Layer 7 of a small transformer language model trained on English Wikipedia (11 layers, counted from 0, width 128).
A neuron's activation on a vector x is GELU(weights . x + bias), where the dot is the dot product.

Input weights of the MLP neurons that the questions are about. A number n stands for n times 0.013.
n38 (bias -0.199): -37 -25 40 37 -32 -1 60 -6 -39 8 9 10 -14 37 -48 9 -35 -43 -14 10 31 -14 8 28 9 -14 53 34 -2 24 -32 65 -54 -6 -19 -6 11 44 -15 -21 2 -21 -30 57 17 19 -13 4 -60 -11 2 -21 16 -24 -6 -1 17 30 35 -37 -13 -18 23 2 37 30 -61 -31 24 -23 2 14 19 4 25 16 -21 34 -16 -15 -11 35 25 -4 2 22 6 52 -16 34 12 3 -7 -39 -5 -27 71 12 7 41 21 -23 30 -10 9 -34 -25 -57 -4 15 3 -15 -18 -45 -37 38 -20 25 14 18 -18 13 3 10 -7 5 43 -8
n46 (bias -0.179): 16 23 -11 5 -8 -28 10 -50 -34 0 -18 -38 -36 -2 -26 19 2 18 18 -43 -4 20 17 8 -40 42 25 33 18 -6 35 -11 40 25 -35 -8 -28 3 14 19 37 -20 9 -5 6 -15 -1 -28 11 -2 8 32 39 44 -8 19 -41 9 -15 5 -8 23 22 0 -46 -19 -34 9 -47 45 67 -18 -7 -33 -37 -15 -35 -46 -8 -23 12 2 15 25 7 51 23 6 18 -44 4 35 -23 -33 48 8 15 1 15 -5 -20 2 -40 32 -7 -38 8 25 35 37 -25 4 6 -41 52 11 4 37 -45 -17 -34 7 -6 -32 -16 -7 -11 -22
n84 (bias -0.195): 21 -56 12 2 28 30 15 1 -28 21 -23 -20 21 24 6 12 31 -27 3 30 -48 -2 -29 -13 -8 -26 34 3 13 -26 -13 -8 -42 40 -14 -1 -2 54 -19 -37 68 11 -28 -20 -11 23 -11 -74 0 -17 4 -2 -41 11 -2 28 -14 50 5 -19 30 22 -33 -7 24 49 -36 -24 7 -40 2 -28 -6 45 -33 0 14 -8 -43 -8 -22 -10 -37 -20 -24 14 7 -42 -10 -13 -30 1 6 -18 9 -26 63 11 9 -5 -51 14 4 36 12 20 1 -3 -2 26 -2 31 15 53 13 15 -10 3 39 14 -9 14 -17 9 36 -17 -38 -42
n118 (bias -0.258): 28 -16 -20 37 -86 -58 -14 -8 88 6 -16 18 4 32 -41 -38 58 -21 -6 39 -22 13 -8 -10 11 25 -7 9 -27 -35 22 45 -14 46 8 3 17 30 -25 13 -32 53 -11 -2 -18 22 -6 32 18 -55 19 -80 -35 30 32 5 4 24 9 -15 -3 39 43 -1 28 65 -69 -17 -13 7 51 18 4 22 86 -34 -44 -16 -1 -17 1 -13 -40 38 -10 -30 -13 18 9 0 9 -46 4 -10 -51 -3 12 7 7 -30 -20 33 1 26 51 -3 5 -19 -64 -44 14 12 -20 -13 -16 18 -50 -17 6 21 64 6 32 4 30 34 -39 -54
n170 (bias -0.244): -1 39 -80 25 35 9 44 20 47 4 -16 35 -28 -12 -41 -44 10 12 -94 -47 50 7 -3 4 -3 34 -23 -10 -4 36 3 27 44 -26 -8 0 -15 18 10 -2 -31 23 32 -31 3 -14 -9 -26 -14 -15 -3 18 52 37 0 14 -58 24 -2 -19 36 4 3 4 -4 -37 -2 -51 27 -3 -38 -31 34 1 18 49 -22 45 -19 -33 -27 -21 -9 13 8 -12 -18 -11 -6 -20 27 -6 26 48 -45 -44 12 -8 12 -21 -20 48 26 35 9 4 2 14 -34 -15 27 -1 54 -48 -67 -19 40 21 59 14 39 -31 -8 -11 -5 -3 34 -10
n190 (bias -0.341): -25 -8 -20 17 8 -3 3 -7 -36 52 -12 3 15 -52 53 -14 7 8 3 26 -5 -22 -35 9 -2 -10 -7 69 -31 20 -43 -33 -34 53 2 19 -38 14 17 8 -24 -10 -3 -3 -78 -29 -40 -40 -8 -31 -28 -28 10 29 61 3 -16 16 -19 24 1 -42 36 11 0 -33 35 -71 26 1 26 9 70 39 12 10 28 -44 -22 2 10 -43 6 -3 -3 -51 -30 15 5 -4 -32 39 -27 37 15 -11 -3 4 -34 -24 29 0 14 17 41 -18 31 13 36 -14 -32 -16 -4 -48 14 16 10 37 -13 -24 -15 19 48 64 48 3 40 23
n246 (bias -0.269): -18 28 -58 19 -48 -16 -12 -24 32 -29 -30 -36 -40 -21 14 29 -12 23 23 56 46 23 50 -27 33 30 46 -12 -10 -16 34 -58 3 -17 1 -35 14 28 -7 1 -41 -42 38 -9 -15 0 -48 -8 -15 15 -11 -20 -33 31 18 52 -2 -37 34 21 14 -26 -36 -14 25 -54 25 -21 -42 25 13 6 20 -8 -19 -24 -25 79 22 -13 16 35 5 22 34 10 19 -73 -1 17 -7 -17 -4 16 -6 26 5 -50 24 7 6 5 -17 3 23 -43 15 -26 23 -11 16 1 19 9 38 0 -34 -17 44 -24 14 29 -19 -41 -1 46 -23 34
n256 (bias -0.286): 31 9 15 33 14 6 19 -17 -3 35 -30 50 8 18 -3 30 2 -6 41 -3 -4 -19 25 -5 -19 0 -13 -28 -3 35 33 10 58 45 7 18 8 0 -39 70 -21 31 -43 6 19 -4 -49 1 -6 -15 10 46 -46 26 -17 13 -13 -20 -15 34 -45 -28 18 1 38 -24 12 -39 -6 -19 15 3 -6 -36 40 -3 -49 -91 6 36 5 -33 -10 -26 3 8 -8 -23 -8 -6 -10 -3 49 -4 -25 -20 -7 -24 3 14 -7 -18 24 -10 -34 -14 -28 45 -10 -13 54 26 39 -5 22 5 26 16 -9 -48 -6 12 -33 -33 -16 5 -26 12
n260 (bias -0.259): -7 7 10 21 -35 -41 31 2 15 8 -29 24 62 -11 -39 -19 35 -65 -13 -36 -88 -15 -19 35 -14 -7 17 14 61 24 9 25 -16 -21 41 7 -14 -3 33 37 20 -59 10 52 -3 -19 26 22 22 -9 -19 -8 -15 -22 -43 11 16 -15 -9 14 -14 33 21 12 10 -6 -1 -13 13 -22 1 9 43 14 51 -11 -11 15 -63 -1 27 -38 34 4 -33 20 -8 -6 9 11 4 27 -61 18 -36 -17 11 9 1 20 -19 6 -23 54 2 -13 -9 -35 8 8 -43 36 19 -34 53 -35 -27 13 -7 -44 -39 9 24 -26 -30 -33 53 -21
n261 (bias -0.267): 23 3 8 44 17 14 -17 22 68 -12 13 -26 -33 20 19 -14 5 -16 -5 -8 -33 -79 5 29 16 -1 20 22 -11 5 87 70 -55 -6 -56 -14 2 -1 64 -1 -15 -8 -35 14 -3 43 3 -30 -33 11 -18 -56 -28 19 45 82 -32 -4 -20 -8 4 11 -37 -1 8 0 -6 -22 18 17 -36 56 15 -51 -2 16 24 -31 -28 5 18 43 -38 -31 62 -11 24 19 -11 -16 19 7 1 30 -45 -7 -3 30 34 -13 -32 14 12 4 19 14 14 21 27 29 34 24 24 -13 -37 -64 24 -58 18 -33 15 40 -9 -6 10 -44 5 41
n278 (bias -0.194): 19 6 -44 5 -14 -27 -5 24 -10 -12 6 -49 37 15 -54 20 14 7 61 -35 20 43 36 14 -11 -10 45 39 -65 -5 7 31 20 -17 -28 -22 8 56 30 -4 -19 -32 -7 -23 4 -19 -3 8 -1 41 -36 -34 -28 44 13 -10 -29 -35 2 -7 26 -9 18 -21 22 28 -12 2 0 25 -28 -30 -23 -22 -26 -30 -8 0 -17 48 5 -28 -3 -12 15 -18 -34 45 -3 27 32 23 1 -12 7 26 31 -18 -16 -11 7 32 -35 -4 -4 -10 1 -25 -15 -13 -56 -51 -2 -23 -5 -23 -9 -26 -7 39 56 17 -25 17 -8 15 41 34
n283 (bias -0.100): -46 26 -10 51 -27 -4 -60 -16 -28 3 16 -19 -60 -21 21 39 1 82 -45 -1 32 -30 -39 41 32 7 -42 -27 45 -23 7 0 22 5 -17 12 -32 2 -43 -18 6 -59 -16 -22 23 7 -8 18 -2 3 3 1 24 -14 -19 3 -17 -2 -31 23 -34 -11 24 -19 6 25 43 5 3 16 2 55 -37 4 9 -13 -51 -30 -13 -14 -1 -36 -37 -32 19 38 22 5 -26 38 36 12 -5 3 -33 21 -6 7 -19 18 -18 16 30 53 21 -15 6 2 -20 -15 47 6 -6 11 -35 -18 -7 -26 -13 4 25 11 -16 19 50 22 11 28
n305 (bias -0.305): 12 -14 -30 -6 29 56 -32 -19 -16 -3 -8 -28 35 53 -44 -13 11 -12 13 -4 -25 51 -26 -11 -30 37 15 12 30 25 14 30 63 -44 0 5 20 -28 -31 59 30 38 -6 34 48 -36 -45 -26 -32 -8 -25 -59 -2 13 15 38 23 29 -6 -36 -33 18 16 29 9 67 -13 -37 65 10 -19 -25 -32 -31 21 9 33 2 29 3 50 55 -59 -3 63 6 -11 -29 61 50 -34 23 -11 -15 6 -12 -26 -39 5 -19 -20 -31 -9 26 6 1 -9 -2 -42 15 -13 28 38 15 16 -13 32 39 -24 50 -34 -17 -26 -23 -3 -21 -41 -8
n314 (bias -0.376): -13 -66 10 -11 4 12 -11 -3 -42 -60 -4 68 -24 -4 -48 38 1 14 23 -42 27 -3 46 13 25 67 -30 18 -11 13 28 58 -56 -9 51 -32 22 28 22 -8 -9 23 -16 -26 -16 12 -54 15 -36 -5 -9 9 -45 69 49 -28 -8 -22 12 -42 27 -8 7 -8 9 31 7 -62 40 -15 -29 -10 -5 14 -5 -41 -7 16 10 -13 13 58 17 -14 9 6 -26 -20 -6 40 -4 -34 71 17 -19 33 22 -10 -12 -9 16 -5 -4 0 -1 -19 -12 -18 -29 66 -18 -1 -14 -53 -34 7 31 -15 25 -10 -5 34 21 9 -76 -14 -30 -48
n320 (bias -0.331): 12 -58 -27 39 11 -4 -38 21 1 -8 19 34 39 -25 -40 -26 12 15 -39 8 -46 -45 28 60 -37 -20 -32 10 2 -26 10 40 28 48 -42 -4 -27 -10 32 -29 -34 -3 -8 53 0 3 24 -6 -15 25 -3 -6 58 14 -25 7 -23 -6 11 27 -48 -42 -43 34 -4 2 -13 -31 -45 11 12 -45 6 29 -15 -12 -32 52 24 5 31 40 6 -76 62 29 32 -58 -18 -51 -19 10 -30 25 -10 -36 17 -8 23 17 45 35 12 -3 21 34 13 -6 -42 -4 26 1 -5 10 7 -41 29 21 -25 35 48 -37 20 -34 14 5 3 4
n376 (bias -0.424): -27 18 15 4 -3 -19 30 -2 2 12 14 -13 -4 60 -9 -26 24 -66 34 -43 -7 -2 0 -7 -30 33 -3 -21 -32 50 -2 -39 -15 -13 -25 40 -25 6 -36 -20 40 41 6 27 1 -16 -38 -12 59 8 2 -32 16 -22 32 -13 -32 -16 -24 -18 4 38 64 17 7 49 28 16 33 -52 73 -26 23 46 36 -30 8 42 29 7 -6 58 21 0 -15 14 11 -30 41 -8 -20 3 -24 -12 -12 -29 -42 16 9 -32 -3 16 8 15 38 19 8 15 -11 27 51 -11 8 11 -25 2 2 -34 -20 48 -18 16 -78 2 30 -43 -63 37
n395 (bias -0.335): 18 6 -36 -9 -15 -7 22 11 -37 -9 -12 -28 -52 15 26 -26 50 -38 -3 -29 -6 -11 3 45 -2 -57 -29 2 7 1 -19 67 11 -2 -4 18 -12 24 29 9 -27 8 16 62 -17 56 -37 22 43 7 31 36 22 -11 3 -55 8 -22 -33 37 -16 -18 15 -6 0 -36 12 11 -50 17 -6 -32 14 57 51 -48 40 44 15 -6 15 -19 5 2 7 26 -48 8 0 34 -10 29 16 53 -12 5 22 -33 -2 19 -3 -20 -8 -29 24 18 -33 -30 4 1 -7 -38 -28 -25 -1 -17 10 -8 -16 -22 -16 49 -51 3 24 -52 36 29
n404 (bias -0.415): -7 57 -32 21 -66 16 15 22 9 14 -4 -23 -20 -3 61 -7 15 27 -12 21 32 11 38 -19 -18 -32 -3 -40 10 -33 -18 -1 48 -25 -59 39 31 -37 46 -7 17 85 -1 -27 52 32 -35 -38 -1 -13 -3 -17 18 -35 14 38 -10 7 1 -7 -74 -36 29 43 4 -12 23 -17 -19 6 71 -20 87 -32 18 8 -11 12 -56 -7 13 48 -23 23 43 -34 13 54 30 -38 -12 26 -29 -40 -18 -26 52 12 -25 -31 -12 65 47 -48 2 -1 -17 41 1 0 23 -17 42 -53 -49 -17 -11 -38 -10 4 21 27 17 -40 20 40 6 2
n438 (bias -0.107): -4 26 3 3 20 -10 -10 16 -23 -17 26 77 11 4 -23 -8 -3 18 4 19 -11 -23 -6 11 20 51 16 34 -28 14 -20 -2 3 12 -45 -41 14 -14 3 22 -25 7 28 -17 -11 73 -59 8 27 -2 2 9 -24 27 -28 18 -21 23 -32 6 1 20 11 60 25 83 -12 -26 19 7 33 -5 17 -10 -14 -2 -29 -35 -36 -35 -2 -27 59 -36 3 16 -2 -7 -38 -9 -28 14 -57 -8 -21 -9 22 17 -17 -20 -14 -37 29 -40 18 -42 -12 -43 32 -8 37 -28 36 15 -56 44 -39 -24 -6 19 6 -5 15 8 -5 -30 -3 24
n449 (bias -0.237): -25 -24 24 29 -45 18 -1 -12 18 -14 -16 -10 1 -11 8 17 -10 -12 -22 0 -7 45 -19 22 38 10 -9 0 19 48 -10 24 -31 -16 -24 3 7 20 13 19 26 -36 -11 15 -31 -18 8 -3 16 -26 -9 14 52 45 -17 6 -61 -8 32 -45 -29 -12 13 43 -57 18 -5 -7 -18 -45 70 18 -47 26 8 -20 23 79 -48 6 33 -29 -13 2 21 -9 23 10 19 -4 -13 -12 29 28 -18 9 11 -47 6 -11 -34 -11 15 20 -2 -13 -9 45 -13 -19 -39 45 -30 -43 -3 -37 11 24 1 1 2 3 34 -81 29 -3 5 -2
n482 (bias -0.216): -46 57 -8 -3 -33 -6 -32 23 -21 11 3 -20 -5 9 14 -47 40 -18 -10 23 -44 -18 96 54 -15 -30 0 -13 49 6 5 37 27 14 -4 -14 20 13 -20 26 73 -54 -7 25 -9 11 -2 -7 13 -23 -28 -7 11 3 -4 -16 -1 25 -15 -8 17 -25 6 -9 56 -16 -39 -31 -38 32 32 -10 42 -38 -21 27 -22 3 3 15 -14 14 -13 -36 -13 5 36 38 -16 1 17 21 -68 18 -30 33 50 -71 3 -24 -23 -2 22 37 15 3 3 -33 6 14 -3 51 19 -3 -31 3 -18 11 67 -43 -8 19 36 7 22 -23 14 10
n503 (bias -0.239): -1 40 -24 5 -21 -22 -58 -6 21 -6 -30 15 9 21 8 -30 13 -19 -40 2 29 -33 22 34 22 21 -15 2 3 -11 -3 -1 29 -7 -17 14 -26 -24 72 24 -18 -38 -29 7 -32 -34 6 17 15 19 -6 9 -38 -2 18 -11 -2 -27 -5 -45 -26 2 -51 -44 -4 9 28 28 46 -4 48 -5 26 10 30 2 -2 -3 -19 11 1 4 -12 -26 -15 66 4 16 -25 -33 52 36 3 36 6 29 28 20 -44 29 -11 -53 -35 18 -25 -31 4 10 -48 -5 -8 6 16 -18 20 -29 -6 -16 -35 33 27 81 -15 2 -4 6 -70 22

Each question shows a token from some text and the vector x that enters the MLP there. A number n stands for n times 0.074.

" of": 3 1 30 -31 17 -8 13 43 -18 -2 27 -6 12 9 1 5 -19 3 -23 36 -49 18 -21 -27 23 -5 -21 1 1 -7 3 -12 8 -22 -15 -17 4 20 6 6 20 -1 9 3 22 7 29 16 -12 -20 6 15 25 0 -7 -26 7 6 17 -16 11 -7 -25 24 -1 0 18 -11 -18 -19 -22 -5 7 5 4 3 3 4 25 4 -25 -21 14 -20 3 -30 6 -16 15 -19 10 -3 14 -6 32 15 -38 2 2 -30 -13 -11 9 8 -6 -25 8 -10 15 0 4 8 -10 -2 11 24 -21 -15 -31 -9 -3 4 -21 4 35 -31 15 35
Which neuron lights up most? n438

" t": -10 -8 -3 2 23 19 -5 46 22 -3 41 7 2 -8 1 4 -59 9 -13 -18 -24 8 -22 -25 -8 5 -9 32 -12 1 -3 -33 -10 -29 15 -23 27 2 12 7 -19 -4 35 10 16 -6 26 -4 -21 -36 5 16 18 9 -24 -5 25 -17 45 -14 4 9 20 22 -19 1 17 12 -27 11 -22 -8 -11 1 5 -1 -7 10 16 35 -6 19 -10 -14 -8 -19 -7 12 -17 -16 21 -18 -6 -2 25 23 -15 4 -24 10 -14 1 -3 12 -38 -2 41 6 -22 15 19 -13 9 15 2 -3 -15 17 -27 -5 0 -18 -16 5 38 -16 0 -17
Which neuron fires most, and how strongly? n320, at about 1.3

"1": -1 12 17 -62 9 15 13 36 34 8 62 0 18 -12 16 -10 -46 0 22 -8 -15 17 -7 5 -10 6 -20 15 8 -1 -6 -33 13 -16 -1 -19 24 5 -20 29 1 -31 18 -6 39 1 29 15 -3 -17 39 18 -15 8 -3 -6 2 6 2 -23 32 12 -7 -5 -2 -43 -4 -7 -32 10 -8 -8 -16 22 3 8 6 26 11 34 -15 -9 18 -3 -5 -18 -6 1 -14 -16 -14 -11 -5 -14 -6 50 -16 -15 -22 -11 -25 1 1 -15 -24 11 39 3 0 4 9 6 -42 3 22 0 -33 -26 -8 8 -17 -9 -17 27 14 23 -17 -10
Which neuron lights up most? n246

" J": 4 2 -2 -29 3 -14 0 29 -1 2 27 0 7 -6 28 12 -54 21 -14 10 -37 -22 -9 -12 14 15 -20 10 1 10 -3 -9 0 -4 -11 15 9 -7 11 36 -6 -6 16 2 18 -8 4 -12 -47 -14 27 12 2 -8 -4 -2 7 -7 22 -3 36 6 48 2 -7 -21 -9 -15 -10 0 -18 16 -7 33 22 2 -2 -26 6 37 -21 -12 23 6 -13 -24 -13 15 -14 -13 9 2 7 -39 3 37 -18 -15 -26 -33 -30 19 -9 -1 -6 -6 49 -33 -16 3 15 -5 -3 16 15 7 -7 -10 10 -12 -10 16 5 24 5 -6 -4 8
Which neuron lights up most? n190

"0": 19 18 2 -21 -24 28 13 49 6 0 45 -2 6 -37 -4 -3 -36 19 19 -1 -24 9 -5 4 7 8 -22 2 26 14 4 -12 -13 -30 -9 -17 25 -1 -1 20 12 -11 29 -17 22 12 19 17 -4 -30 26 21 -16 -37 4 -18 10 -4 43 -20 24 19 -1 -18 1 -27 7 -21 -26 14 -17 -7 -17 5 -10 -15 20 11 12 33 -11 -5 38 -7 -12 -22 17 -13 -3 -34 9 -8 -15 -24 -4 62 -29 -15 0 2 -19 -7 3 4 -22 -19 46 1 9 -13 1 19 -27 8 11 18 -17 -20 2 6 -23 -6 -7 -4 19 6 -17 -4
The three highest activations, in order: n246, n482, n449

"ay": 32 -12 11 -37 23 8 -9 12 -7 -22 11 23 -5 -22 20 6 -40 21 -12 2 -33 -6 21 -26 12 2 -10 24 15 20 -5 9 6 -34 1 29 30 22 17 -2 -2 -16 42 2 5 20 27 10 -22 -24 0 30 -5 -42 -12 -16 9 19 -14 -6 7 -8 0 -2 -4 -32 20 -7 -3 19 -22 19 0 4 -7 -16 11 5 -11 27 12 9 -6 -17 -26 -33 -30 -9 -11 -8 16 -2 36 -1 -1 37 -9 -9 -15 -20 -19 11 -3 3 -15 22 14 -10 -23 -21 4 -1 4 -4 14 13 7 -14 -3 7 -4 -5 4 26 9 -18 -1 -19
Which neuron lights up most? n314

"x": -7 5 30 2 12 20 30 8 7 12 6 8 -2 -26 6 -18 -13 -15 -17 35 -13 -6 -12 -9 9 -16 -22 36 8 -10 8 -5 28 -10 -13 24 24 -3 15 -6 19 -13 16 9 25 -10 2 -10 -13 -20 2 11 -16 -11 3 -23 -4 5 46 -26 -11 -5 16 8 -6 -18 -1 -5 -40 12 -18 -2 23 -13 6 3 4 -23 -3 28 -13 -10 -1 1 -21 -5 -13 6 -16 -25 26 3 41 -18 6 51 -21 -4 -10 -25 -29 5 -34 6 -15 13 55 11 -19 -26 11 16 -3 6 -21 6 1 -17 -25 42 -4 10 -8 18 7 -27 2 -3
The three highest activations, in order: n503, n404, n482

" St": -18 -12 19 -17 5 3 26 43 -9 -4 -4 5 3 0 11 10 -67 39 -4 -1 -14 7 -28 -40 13 15 -8 26 13 15 17 -8 6 7 0 -7 4 -1 6 -9 14 -30 22 0 34 6 11 6 -9 -11 23 36 10 -30 -10 -7 -4 2 14 -11 24 -4 31 18 -29 -26 17 -13 -27 -2 -3 -17 -19 7 -5 4 -5 -12 29 26 -17 -5 13 18 -12 -5 -19 7 15 -16 -8 -21 10 4 24 28 -40 -8 -11 -35 -26 2 -9 -5 -20 -2 31 -20 -3 7 35 4 10 8 2 -7 -7 -11 -22 1 7 7 -38 29 -12 -9 -10 3
The two highest activations, in order: n46, n376

" his": 14 21 21 -46 8 -6 16 31 17 11 33 16 18 -5 6 0 -26 -12 -14 6 -37 -2 -24 -19 9 15 -11 28 10 11 -4 -10 -13 -17 -19 -3 -12 2 16 15 5 0 10 10 19 -8 27 29 5 -15 -8 18 13 -7 -1 -42 7 13 30 -3 23 -1 4 -6 -14 -9 10 -30 -8 -3 -7 9 -4 32 0 -14 5 8 -21 21 -12 1 -1 -14 -30 -33 9 -12 -16 -36 9 1 24 2 33 34 -36 -5 -3 -23 -7 8 -15 0 -6 -8 47 -18 -6 -14 -45 -1 2 41 -21 -9 -1 -17 -22 2 -15 4 16 15 20 -5 -1 8
Which neuron lights up most? n190

" S": -3 5 15 -20 17 4 -10 6 6 29 19 7 4 -5 20 -7 -50 25 15 4 -15 -7 6 -32 4 25 -26 24 14 2 6 -14 4 3 11 -4 7 3 9 11 -3 -12 14 15 41 -4 12 12 -56 -22 16 19 16 -5 -6 -12 -14 -7 11 -8 1 2 33 10 -7 -27 14 -11 -24 10 -18 9 18 15 13 -2 -18 -20 25 10 -5 0 17 -12 -9 -14 4 13 2 -27 16 -14 6 -56 8 11 -48 -4 -30 -17 -14 4 8 -1 -46 -12 46 -1 -35 -11 2 -15 15 3 24 12 2 -8 -22 -7 -4 13 -12 1 17 -28 28 4
The two highest activations, in order: n256, n46

"oh": 10 6 23 15 6 -7 9 19 -6 -1 40 12 9 -2 -4 -8 -58 18 -15 37 -41 -28 -1 15 -3 -2 -26 17 22 18 1 1 14 -15 -15 22 -9 14 19 -10 -1 -3 -25 6 9 -19 4 16 -34 -27 11 22 -3 -19 -13 20 -13 6 18 6 12 0 5 14 5 -33 11 -24 -32 -6 -24 -4 9 -3 -21 21 4 -1 25 -1 -14 -6 -13 -7 2 3 8 3 -3 -30 21 13 8 -1 31 23 -2 10 -10 -31 -26 27 -16 -9 -20 9 47 -9 -21 -11 -4 -24 -17 32 28 5 2 -24 -12 -3 -10 -5 5 3 20 -3 -1 17
Which neuron lights up most? n320

"s": -9 6 14 -37 -16 33 10 20 -10 -9 23 0 16 -18 -3 -8 -54 -9 -27 18 -20 29 -13 -50 17 -10 -17 21 -1 -8 9 21 10 -41 -4 -8 36 9 17 -3 10 -3 21 -2 41 25 15 -1 -27 -23 14 24 10 -13 -11 -26 -8 21 14 -5 3 9 22 7 4 -2 9 -9 -30 39 -9 5 21 19 22 0 -21 7 14 14 -43 21 24 -11 -12 -19 -14 3 -30 -16 -20 9 -6 -44 -2 27 -15 -7 -10 -20 -24 2 23 -12 -12 -2 23 -4 -16 -14 6 -2 -3 -2 4 6 9 -19 -6 15 -3 18 1 24 19 -18 -19 7
Which neuron fires most, and how strongly? n404, at about 8.3

";": -12 7 12 15 -11 21 25 36 17 18 39 -1 7 4 -14 11 -23 -12 -2 -4 -20 16 -2 -30 7 7 -23 25 6 -2 8 -17 -11 -32 -3 5 18 6 20 29 3 -9 15 1 9 24 22 19 -43 -22 14 -3 2 -40 -16 -8 -12 -1 -14 -9 6 26 5 2 2 -38 -22 0 -11 -2 -35 8 -6 -11 -10 6 -1 19 43 32 -34 -16 22 -7 -20 -37 23 14 -2 -26 12 5 28 6 31 39 -27 -23 -7 -18 -21 -4 7 28 -24 -15 28 -28 -1 1 -7 -3 -8 -3 13 34 8 -20 -29 -4 -9 14 -5 -6 0 -18 -5 5
Which neuron lights up most? n260

"i": 16 -3 -10 -23 -8 -5 -10 -3 34 -5 42 -2 2 5 -7 -3 -25 23 4 10 -13 -3 -32 -7 6 34 -4 18 6 16 10 18 -22 -16 -12 -5 15 10 15 21 18 -11 26 -4 20 -2 29 3 -9 -15 16 20 18 -17 5 16 -13 5 13 -22 24 -6 4 -18 -11 -52 22 3 -7 -3 -40 13 13 -5 8 30 11 7 -19 41 -1 0 14 12 -22 -22 7 2 -3 -40 19 -4 22 -13 18 33 -21 7 -25 1 -23 -17 18 -1 -39 -6 3 -24 -29 5 13 -12 -28 -20 7 3 6 9 -32 -13 1 -10 20 3 1 -29 5 -14
Which neuron fires most, and how strongly? n170, at about 4.1

" ": 15 9 -13 -24 -3 20 15 56 11 6 41 -2 9 -10 10 8 -62 10 -13 -21 -4 18 -21 1 -12 -2 -14 26 24 -1 9 -18 0 -10 -6 -16 17 -1 3 -14 14 -17 -2 11 33 10 28 6 -44 -12 18 3 -5 -37 4 9 10 -4 22 -10 -10 50 -4 -10 -20 -44 -9 -21 7 15 -16 22 10 -2 14 12 -8 18 36 25 -29 -13 31 -9 -17 -4 -3 0 5 -20 6 0 10 -7 11 58 -40 13 -27 -29 -28 -5 -17 5 -31 -6 32 -12 14 9 11 1 -10 -7 9 14 -2 -10 -26 -7 -16 17 2 -6 19 -6 -2 -22
Which neuron lights up most? n46

" W": 11 7 14 -22 -8 -5 -2 13 -16 -1 53 22 13 2 6 2 -52 20 -15 1 -20 -9 3 -19 -5 30 -12 7 7 -4 -6 -16 14 -3 -8 -3 18 -4 -1 24 1 -9 12 5 39 -15 10 12 -50 -29 19 0 10 -8 -19 -14 11 12 23 -35 17 1 40 12 -38 -5 3 -28 -12 4 -17 14 -17 13 12 2 10 -4 36 20 -11 3 5 10 -6 -19 -28 10 8 -11 6 -3 14 -34 9 28 -29 -18 -13 -25 -18 6 -6 22 -34 -6 52 -16 -29 8 4 -4 14 29 19 -3 -2 -20 -7 23 -16 8 -14 12 9 -14 0 8
Which neuron fires most, and how strongly? n305, at about 10

"\"": -5 16 28 -7 -12 12 16 19 14 4 53 2 23 -8 26 6 -25 34 -4 33 -27 21 -24 -26 -4 -1 -21 21 -10 -5 4 -14 6 -14 -16 -7 33 -27 -14 9 19 -10 32 -1 8 13 -14 29 -23 -34 17 16 20 -27 8 5 -8 -12 28 -8 4 -15 21 10 -9 -12 -10 3 -31 5 -9 16 16 8 -6 3 -8 9 20 12 -10 -10 13 14 -17 -34 -13 15 -28 -14 1 -29 21 -13 17 36 -29 0 -12 -2 -16 -4 -14 -4 -38 0 62 -3 -28 -23 9 -8 0 -6 -2 21 17 -23 -1 5 -20 -8 4 2 24 -16 -9 -5
Which neuron lights up most? n404

"it": -12 -8 34 -3 30 -7 -10 21 -18 0 16 6 20 -17 11 -13 -31 4 -8 25 -27 -16 -3 5 16 12 -21 29 30 34 3 -7 -18 -22 -4 23 9 -6 18 3 2 -13 3 4 -3 -13 33 8 -19 -30 24 25 -18 -34 21 -18 16 12 38 -3 -7 5 19 -4 -20 -21 -7 1 -12 3 -35 8 18 -17 0 -9 -6 -16 30 8 -14 7 -20 1 -14 -15 -18 12 -17 -25 21 34 7 -16 26 16 -1 -8 -8 -21 -18 13 -19 -9 0 8 47 1 -20 -20 19 -2 9 40 -20 -6 -19 -13 -24 20 1 6 -4 17 2 -15 -9 2
Which neuron fires most, and how strongly? n503, at about 3.6

"mer": 14 10 -13 -24 -4 -11 -18 5 -4 -15 53 17 22 -11 17 1 -14 -5 -20 9 0 -16 -12 -42 -11 -8 -18 12 27 5 -3 -1 -10 -22 -1 30 -1 15 24 0 24 -6 8 4 -4 -2 4 17 -11 -53 34 33 -3 -3 -3 17 -1 13 5 -8 15 20 13 6 -3 14 -19 -9 -26 20 -11 -3 3 -11 15 4 -3 -10 1 25 15 0 -2 7 -12 -22 4 -6 -15 -42 19 -19 13 16 3 57 -26 -2 4 -18 -25 1 5 -12 -15 22 44 -35 -3 -16 8 14 -33 1 15 14 -25 -12 -11 7 -16 18 -21 16 17 -14 -22 20
The three highest activations, in order: n118, n482, n503

"–": -21 8 6 -3 -21 -8 9 28 14 9 54 -11 24 1 -12 -12 -37 0 22 -15 -24 6 -25 -34 -3 2 0 6 15 -1 11 -13 19 -21 14 -32 14 11 -4 14 12 -14 24 -3 34 18 27 5 -25 -37 26 17 8 -32 5 -1 36 -3 22 9 16 30 -7 12 -13 -22 -5 -9 -27 14 0 11 -14 -4 -20 -14 8 6 25 33 -15 -20 22 11 -13 -20 -21 10 1 1 5 -20 4 -15 21 43 -9 -4 -26 -16 -18 9 -9 15 -8 14 9 -23 -6 -6 -20 18 29 -30 24 -1 -13 -3 -23 1 -32 13 -10 -3 12 -1 6 -22
Which neuron lights up most? n260

"r": -13 0 32 -6 -2 16 23 12 9 16 -7 14 -17 17 7 -24 -33 -13 -2 13 -19 2 10 -14 19 -3 -21 18 9 3 15 -6 21 10 1 -2 27 -1 -6 31 -12 -4 20 15 31 -2 -7 -13 -10 -13 25 38 -10 -26 -5 -10 14 -9 3 -41 5 10 18 -1 -18 -16 9 12 -15 5 -13 -2 -12 32 1 23 6 3 6 22 -24 -1 2 -3 -20 20 -5 13 -8 -26 3 17 -5 -36 22 62 -8 16 -20 -28 -44 -26 -25 -34 -23 -18 3 -28 -11 -15 22 9 -4 7 16 1 -16 -24 -3 11 19 3 -15 17 7 -20 -9 2
The two highest activations, in order: n503, n438

",": -4 1 43 -13 -12 -13 12 33 8 -6 16 3 27 0 -10 -7 -44 -3 -8 17 -20 20 -8 -41 -7 14 -39 6 -9 18 -17 3 25 -3 10 -4 19 -4 -22 2 12 2 35 -11 14 11 47 12 -32 -40 26 16 -1 18 6 -9 -1 -2 9 -13 9 6 4 -1 23 -21 -11 -1 -32 26 -22 9 15 1 -15 -11 -27 -17 54 20 -22 1 11 -1 -34 -12 -2 15 -13 0 -1 -11 21 -19 23 22 -15 -10 -12 -18 -11 2 -17 4 -34 -5 19 -20 -14 1 10 -1 0 17 -9 -3 8 -23 -24 14 -13 30 -13 16 17 11 -1 -2
Which neuron lights up most? n118